Layer 8 of a small transformer language model trained on English Wikipedia (12 layers, counted from 0, width 64). Numbers have three digits each and are written without spaces.
A neuron's activation on a vector x is SiLU(gate . x) times (in . x), where the dot is the dot product.
The model reads these tokens: "Tro" "phy " "to " "the " "Football " "Association " "of " "Yugoslav" "ia" ", " "which " "no " "longer " "had " "jur" "is" "dic" "tion " "over " "the " "club" ". " "The " "tro" "phy " "was "

The vector x that enters this layer's MLP at each token. A number n stands for (n - 500) times 0.023.
0 "Tro": 511571489415480697542615359478430632540519632645723486523527538597552559471556456427405312352529442686448416441435541545774610311609366636529288591548490481487543524791509426309366568355403381
1 "phy ": 448482562352503577612628390483440614551569649966540524490636507537505405449614591352339454476595503636437417467369483472671549432563462547602463372479522467401485600556393555393318552438535445
2 "to ": 539606485359395375574586452483616666602363376805484562473407446539586503553586408381544600562532435478488386519435502723608583383556504650606487605376553565399565535555508556332495508573470342
3 "the ": 391526484323418490447547474581494581582422210917647424526448479492516413484548514473505517534553565479444497365466538613698593515445488475477472600526507565424573547541616519498465629421503424
4 "Football ": 373466609318426571491521473488562498603498519646780374624681299553588435535470402538416390425563555558356401447470588552722540579657527522585413375562411540443554611549624602311311530463427520
5 "Association ": 436524559322537475533534447446446610558594664852656479405653281543560389415547514454366477460537589500407488414405519654687641511573650448490457333555462539483513577564499682340343598480465486
6 "of ": 550541406354423510497450502486548690597350391730535393432554343557404510579495368524399487405471549504413392498433609667662571418610546488434509528628438552578645553492495645414449611560433511
7 "Yugoslav": 533567434335551614361562456517510715522418497335712478441633228625572416470475465422452456266576522586388399490466514456665521484654485459427373550636531595549479740715600552410367605459531609
8 "ia": 503535531292507590478605456494486622376458672396674414270608448679477449380544487370424561472503550496513307503294619503627647328537527508373377469575457477499431625629639582476498627515459598
9 ", ": 501621502347523390427605466533454600507368506857488453346565493588433534467567476418484449333517498580526382730457557702711613362507503468455515452455551551442547516534533574470405628561457410
10 "which ": 355629382353497436305665380570526604543410449876436519392615518499514532333508647424473572408567499534501459538416515775726592375558483574556433484464524513392492455563546525552345533659458447
11 "no ": 483474458385434532310552357569584599669381318816476476462542468557507442560542621389534705561553542554400514455478451640551620424467452481535380495484575480450612505583531468405488524555440413
12 "longer ": 502567455378469496293656379522548589537366572896591591511597447471564524545557563485497575432563513446469448479348474659613655334505472599567524552387582459405583553502578529415362480595343492
13 "had ": 455536450387322415361645368572463554593422541896496476416524481547562599523604600464543593444611506525473452567412476584594660315523449585467521686470535461423522539560409581461382573761400277
14 "jur": 557604465496563635284612469560509593483520492446637489432605357522526500578458574328456548408618538492407499426456479713512555474633458415415294544484466559505569597695448566524549589428299395
15 "is": 535497391389405709189491434462484577398486505454474560328647364576534541504456439444440535502598540464491495527380524542664673388578399590422339459468483497349520576611555589481443579497559505
16 "dic": 472551449423440738397480435541523558565384608387471480340660346535406516543554529274374517411529512535387514406487471425570642416616376513481300566588548452455610461699452547449419609446506514
17 "tion ": 506466559441473527407534442390574581648545582918498484428706471496428506331515595349412529465499541564485389462388526584521640378531425609482379474469565495397488530553516576437315529550469450
18 "over ": 474494457419474439419591449460563594618379390944583372380468474606514502476511546411468631448430476558447399635536505633495606319544521625398393645549530536549594452591442502470444569675430345
19 "the ": 396505494326417483295560503522428527615422244936692442483516468515477408498492497489522530472570558477546479433468529597669610477523498480398438673522536611461563530552618525485454612477560424
20 "club": 467615519353535581317506480477472503524504628486821560411608349654553419451509453442490554512575628493406423585356487639593579497623496496500365627633507528388423619629591523420436484415442530
21 ". ": 355630405434514485509610384452489610410506403774497434434618418607432619503508717511584527399471520538567306652473502696653606260669461401511505459532358409397543476515593489391537626557387391
22 "The ": 384555472387406449325548450529420595590448085905589502473593452534517392494545545486464606498518603582544507406480517639715603511507437453513456521535419522427476486541586511494448604477406344
23 "tro": 506618496474476693233413497542512634541500527433595564572602438598595411555539432572556418427472502547507508469454557561531593448497573607489365571566466380474469488637692534378438586494328410
24 "phy ": 400510592482485564463506402474412501673488653835499671500730383520499364443575562448425591472540490568457475524479472512569567466550560515571524376531603484314444567571454501432298504523355488
25 "was ": 398645446419438430472582416569439448523391494878404622493623364553670535455711538467511560452580531487527496605347594669626614428466377486430471621495499450370555567510386491433365594734446272

Each question shows the input weights of one neuron of the MLP. A number n stands for (n - 500) times 0.0049.

n187 gate: 520485632437515399579540560502540367347230368392481582570568479496337615475437558587304518492428301633528545565510548435451529468522634589429418455484459476669463698379714272602412635532478579
n187 in: 757585557289526467530591436479560550585511426426416553566358398505271492486516584496668303569365513445548478420540739451455704696431487478512473632598602306609411598416548562664442727437500516
On which token does it fire most? 8 "ia"

n62 gate: 329514552520513683585481487415658523579445591577355442693512358416680355390364517369631581540583544539571575555533367462518481508401490312426553609455574330779425323344486446526634505565477328
n62 in: 642624418492490372548540389548555545621452453510418545356428503544645530350578607735394447226563712540598364563464453364414417523529505482583525644358747406598621688434474618752516433479671364
On which token does it fire most? 25 "was "

n43 gate: 579447630570484603566300387600491515410504417714602544375357472433697479614537603445498667317525440628611478475449491442442366770431445510355555475542658560463444385521669402467624339341340483
n43 in: 450360498467375461340430451356583434524535309433439527608324457737517558557712357565527537270428648388604407604425394525648515607476463552543568467498445609475449622675530648679501526439406644
Its three highest activations, in order, are on tokens 22 "The ", 3 "the ", 19 "the "

n151 gate: 498283201516503399520375446331499455375444432277581530483603605467629363489582571494541428293407434303460505628467607515623434337440404712674459342471483504624449616546351548334472451378669515
n151 in: 477370473443536347484615575476447419472415498399561457415595486469412651476431570770545538375436684322797616454490616729571286511499627557557234356527341527423548566596384519435380563432654541
On which token does it fire most, and how strongly? 15 "is", at about 62

n39 gate: 708436503546564406447524411378572666629399560318546487494591592667467670485527557525495420400427444542643513495465547474492442436424666312757561656740535587608449614482392545597527466450636378
n39 in: 431485424694470390518521388555352584446505414506502396433552399755636353422544530417436468505529628550592433373528368822525611449419540580518655384792613494705336721406504319598514281550620634
On which token does it fire most, and how strongly? 7 "Yugoslav", at about 120

n144 gate: 503522303397576376335505472526417441471473468492332461383546727364462602583420566651557327358375518480605398479469472526429630334416563442620633524246699455503535434495525596613394515432590648
n144 in: 480745535300309632391495545640589495522555389516306398511379445577527612706552773457653395588325409494647803645397526358559474635425365610529640469514580450403567531407476594468462343433541466
On which token does it fire most? 13 "had "

n1 gate: 707416650591305545410475522664745487547511593592451460660380668392669523275573488511542652748582362480633570682570564520504530674621314515644473492496520436434611594448485646749571647493485528
n1 in: 632626660760518542352610383547604720661548733661369419428780526399627396486470492551590742564366472503559615569695303390391340474447686410499490418551576561443547556550462426670532535469631264
Its three highest activations, in order, are on tokens 11 "no ", 13 "had ", 17 "tion "

n66 gate: 610458521454452312745607543476609618591535476471497299293443438688451580473378480442587702631468389524548530627600384455577457492483507662460439557614543573645540496456354407438724442412616480
n66 in: 535601425320566667589425518398431519543749540532354617571568711543375230566601539390351665555325614789441480684476431383429557596611342590479469624542603636641562342535634380447375677431704533
On which token does it fire most, and how strongly? 18 "over ", at about 93

n101 gate: 382567441549453347472444613437580487500564583489702464755507390394695611617534634548425556326536520471365576589457377504549443504326607447622532392701502617654540548599398559421471452486493646
n101 in: 396530483662527411470568545343576472495522569490779368353569395496518556607568353458369571616568601621457626533525444494584605435396364481534530362637508522550550545482382517371580431575599669
Its three highest activations, in order, are on tokens 4 "Football ", 5 "Association ", 7 "Yugoslav"

n103 gate: 552570376476646456344496563590484682343642368441572345445395433435413449474376486600614435429458416375501539528601618551375324535621352362434658474495517393419413490560455495697442492483436442
n103 in: 581680795482454477383563486398504587432557678524603557571614664606499591618536334496453634457413465469648326576405374484591542469563569541614523521593662537571664554519401485525462483369440531
On which token does it fire most, and how strongly? 14 "jur", at about 54

n154 gate: 513522608426364451555503564526497690472300641544391552270496506246466670661371587483537384554534443494495463734502456287500528453475365557700653444616541520539488556561347353497532500467540406
n154 in: 272476467537460661794447393589390353704443552615579555363511342530468585513260716489560483504440551396355721431557477395619317556456631405613533605520652390348533467400528428551318518396388499
Its three highest activations, in order, are on tokens 1 "phy ", 16 "dic", 24 "phy "

n177 gate: 653598457591624460424456514354614460413710444526490578519438431484605460529390556518587493445612695545503595527577559611562365523332370556479508229588420507453600412612403483476434657397527357
n177 in: 338575338426446387723461543614564581311372637451313432519509499275440697428481549405594495614484709536373571496701335575463523416357454360511476520380604513503560514533745576541597555556347637
On which token does it fire most? 21 ". "

n87 gate: 422377653422353515695743591529637683500571494697501563402653730324510757583582750570555287484483453673732464572595287542617490402470475633601420566512580433672592412556469531539472595389820805
n87 in: 577531735607397515245666354283377164561330540434464439352505263488420507447349379555379550441301513414433231430518632317167583485483542234388449325456567562068581375414520304613443382500364454
On which token does it fire most, and how strongly? 17 "tion ", at about 120

n98 gate: 497452426567187350522555440414282676477380359429574667559535455194379549423330631701438502401370666575539537599496548487544401420361511513468553570567527528645578549544463574542573544538371573
n98 in: 528443574404308559661363377428477520455415193526594470420470501590648586457559279357601490601580534318619410623392375241456444620426474569378620322455410555533556515517577485460459732429452508
On which token does it fire most? 22 "The "

n189 gate: 612366472432427534616433326488534445424658631559468746394466536515539520479435512443304571473268397550523546598487458558694444579607630612615560313458605456372439655501369549622434440490299511
n189 in: 362418597534461525557537494455461550535495757605571666459525475597357523566529509340466765564442406546572597496453491455522654510470494548739652310339526668463375597519411591609367485453627569
Its three highest activations, in order, are on tokens 24 "phy ", 1 "phy ", 5 "Association "

n139 gate: 410563414594431312464431564511411426552610679520450530618469569303416615582583557471464488618478297452613547531389591311502370488747317421641551515665540540636465536512458566402449528564392406
n139 in: 698571722481351686436487570405603366480521489554335431654468715553637580526560634540566531346341510706576634440694459524580606631477694531420426516395541625384466520408616631569406430775334602
On which token does it fire most? 13 "had "

n24 gate: 454324394441696703422395477632580554390439480475452512601361652670341475586537466511562597751421386478537374542536476473508504640304446491545548423682678466475551403561568650377504539286471251
n24 in: 489431574492566561451543739461647645511545530525501354460738634492678480430574300533656360528318315474627492532343544418629590669526450518282372632610561579434408500315655592352761337472575271
On which two tokens does it fire most, strongest first? 23 "tro", 3 "the "

n142 gate: 287559457425412568450465346535493569612461361496672557431642523664709343478329457495440699473544509441515612393543451541485313579488375346402560512458403474589651310161500410524453430502671579
n142 in: 505472457568486553385508554690619568368490415500584388530514395520598320550276352586566340386664315601470691352469633530431278463558677431525507624476479547776477498391564426493575576508333257
On which token does it fire most? 19 "the "

n132 gate: 457277570551489539395454499327459489375593400524690533560463516579516375555630515645415665486595395357394509377590535594403525462319420729619572605472554623368381502434589357550472381394363618
n132 in: 577534496465432486326634463467460532774503303380501669463685432266472495485449436454639542610568620404474616739557642496479495354390478452365581544477554473635505537451491516566716478503605533
Its three highest activations, in order, are on tokens 19 "the ", 22 "The ", 11 "no "

n13 gate: 521363483554467506441345577283445485600434426519431403526344620686514555655523511574517481741416573602493520426594669485624564495391685444498596561604409480797501514594446522536273397380561462
n13 in: 634547511643734336497753511551402439466497628652749414438669488663509540327466467536466452388321473430646548502469274600525407621411471455424480478291486307587475713563495358203431699531497678
On which token does it fire most? 18 "over "

n152 gate: 545383574594375320404622616556637598480466577462413280702628392490586545316516548670425497573529469236414640647558324581427601474583591516494490290491548276531498367553393339563465355454657487
n152 in: 526597397548543455534394467725702321594532718561566657466494584472310618243411497464564662451559700460535656706532473672669424615618354514533509561591391649354519640755766520631548510509573392
On which token does it fire most? 10 "which "

n2 gate: 449483727361653457455569723403599625522526559635481472522450428557478480593573346543484424567404449553420373628535564387270498526423594525420579404575553499448356607354427631478576446415543387
n2 in: 594500583426645485663658363488353434594556555542675571464315585607509625455595546347457505446611494701530578702649468467605504521477466442283566456392524670604518401479687405476548521489454468
On which token does it fire most? 9 ", "

n159 gate: 559608726508560416544598607517589446495558466410554606596638487549360563533431698467375630525498501585436441397534657501414344659415505531584570345373541552386270556538472569544390583670498508
n159 in: 431430426524344533498370508718354587641480414576438529401605468684411532362464428600545458401350457439423662417381520439264561564485421529503473468551369540455539288356572554428297460308407565
On which token does it fire most? 24 "phy "

n136 gate: 431288376440499386578562703591542357375525523486516421357372635602339544504431590571537289405454439435502504580524445335425681475646398527545518594560454538541423602527569669537503479481433647
n136 in: 328502538264779480520483349494456715367348444419302626396419449617488644447583495436661414299529464681484504316497466452407509501485457656572480288671536324498564507447440422389426586522583578
On which token does it fire most? 8 "ia"

n33 gate: 533380497419566448473375590481574402539386503517545402355581611585510442379522552526515411525536490639553490424456397381658652438453477544440587416461436427311523420389497447634307217325544579
n33 in: 486576330599407327521554456420529359599538518451499450458467420555458588455545650369537641519620347326623503617348656410485558665509390630569489472551358360445175570517743422576354632452443405
On which token does it fire most, and how strongly? 17 "tion ", at about 63

n146 gate: 513676389495512607456576382538539518484379460502411428447484631442533622592564499392446448734457606364511519427663589562380356555390284535507532573446407605512681387542473611263315554380520654
n146 in: 406309637477496408613525651588521447468534749547310549281443564535389433415559528639634584525526535622500566456493301383546508579448502487303377616458418593313496536597750683498437723442402454
Its three highest activations, in order, are on tokens 16 "dic", 3 "the ", 15 "is"

n148 gate: 387613553430419493611480280332447371443404532562627589505482661475492428586453504777548339590560517402400499705480468423474358567390635411552671523239458448618466531698455450399411461463463537
n148 in: 521389741400533567435612603266563435274327446604638690486443573428556541631594454451565438659231570327369500506492564547563566500421435427603416378182487590475229581594431420285552504475554490
On which token does it fire most? 4 "Football "

n96 gate: 657462445393649610517426561524598469598531582617495613512490429530420458514543591608629583341486340444367555570488570396467629668409386396483544474481447796406533309500426522562579549434621605
n96 in: 422561545510541387396460424591367496488512404351443536633574461534497358355350535471467463471627566501655632562474555565569489527433305388524509502526667378528477375538249556402474616524512682
On which two tokens does it fire most, strongest first? 16 "dic", 24 "phy "

n135 gate: 403405506634613400472408602514475456532389495556387681490267580433528525664514673518583479519552568567523631558406493468349674511446403643423570612710489346440587457516490351314598461507372526
n135 in: 371550618368475669510500229499520469395584552392481303578404688572392346549411386305463577530570553598345562313467259644570481447535601572387355535358575654398366266393554567597680490517450377
On which token does it fire most, and how strongly? 11 "no ", at about 52

n16 gate: 496540544592559390694488538521492472477380616504591636539603581317385417669471156536571361531575571445583518644409461640516466402574501551311575495471609573563552544557509723497695468510576408
n16 in: 507404516480456512297673446578431505519583481487486701466521516297485635509405525525582665609492391604447369395571622441706410309566458519725279518682421577464305305557495562529407530485462623
On which token does it fire most? 2 "to "

n28 gate: 375442626569605533446529374486569353349606370456515350452278391432425465238498624557436669410460560541357547343461547396586487497425531422677692402511451538454406433674500480649405705465485505
n28 in: 411378517437583590390610559513434336508307718538381529434487550415587534502612625553421623559422590343465542556548379547378681475395595452466448694394534512460640509392609568329556475521571585
On which token does it fire most, and how strongly? 10 "which ", at about 16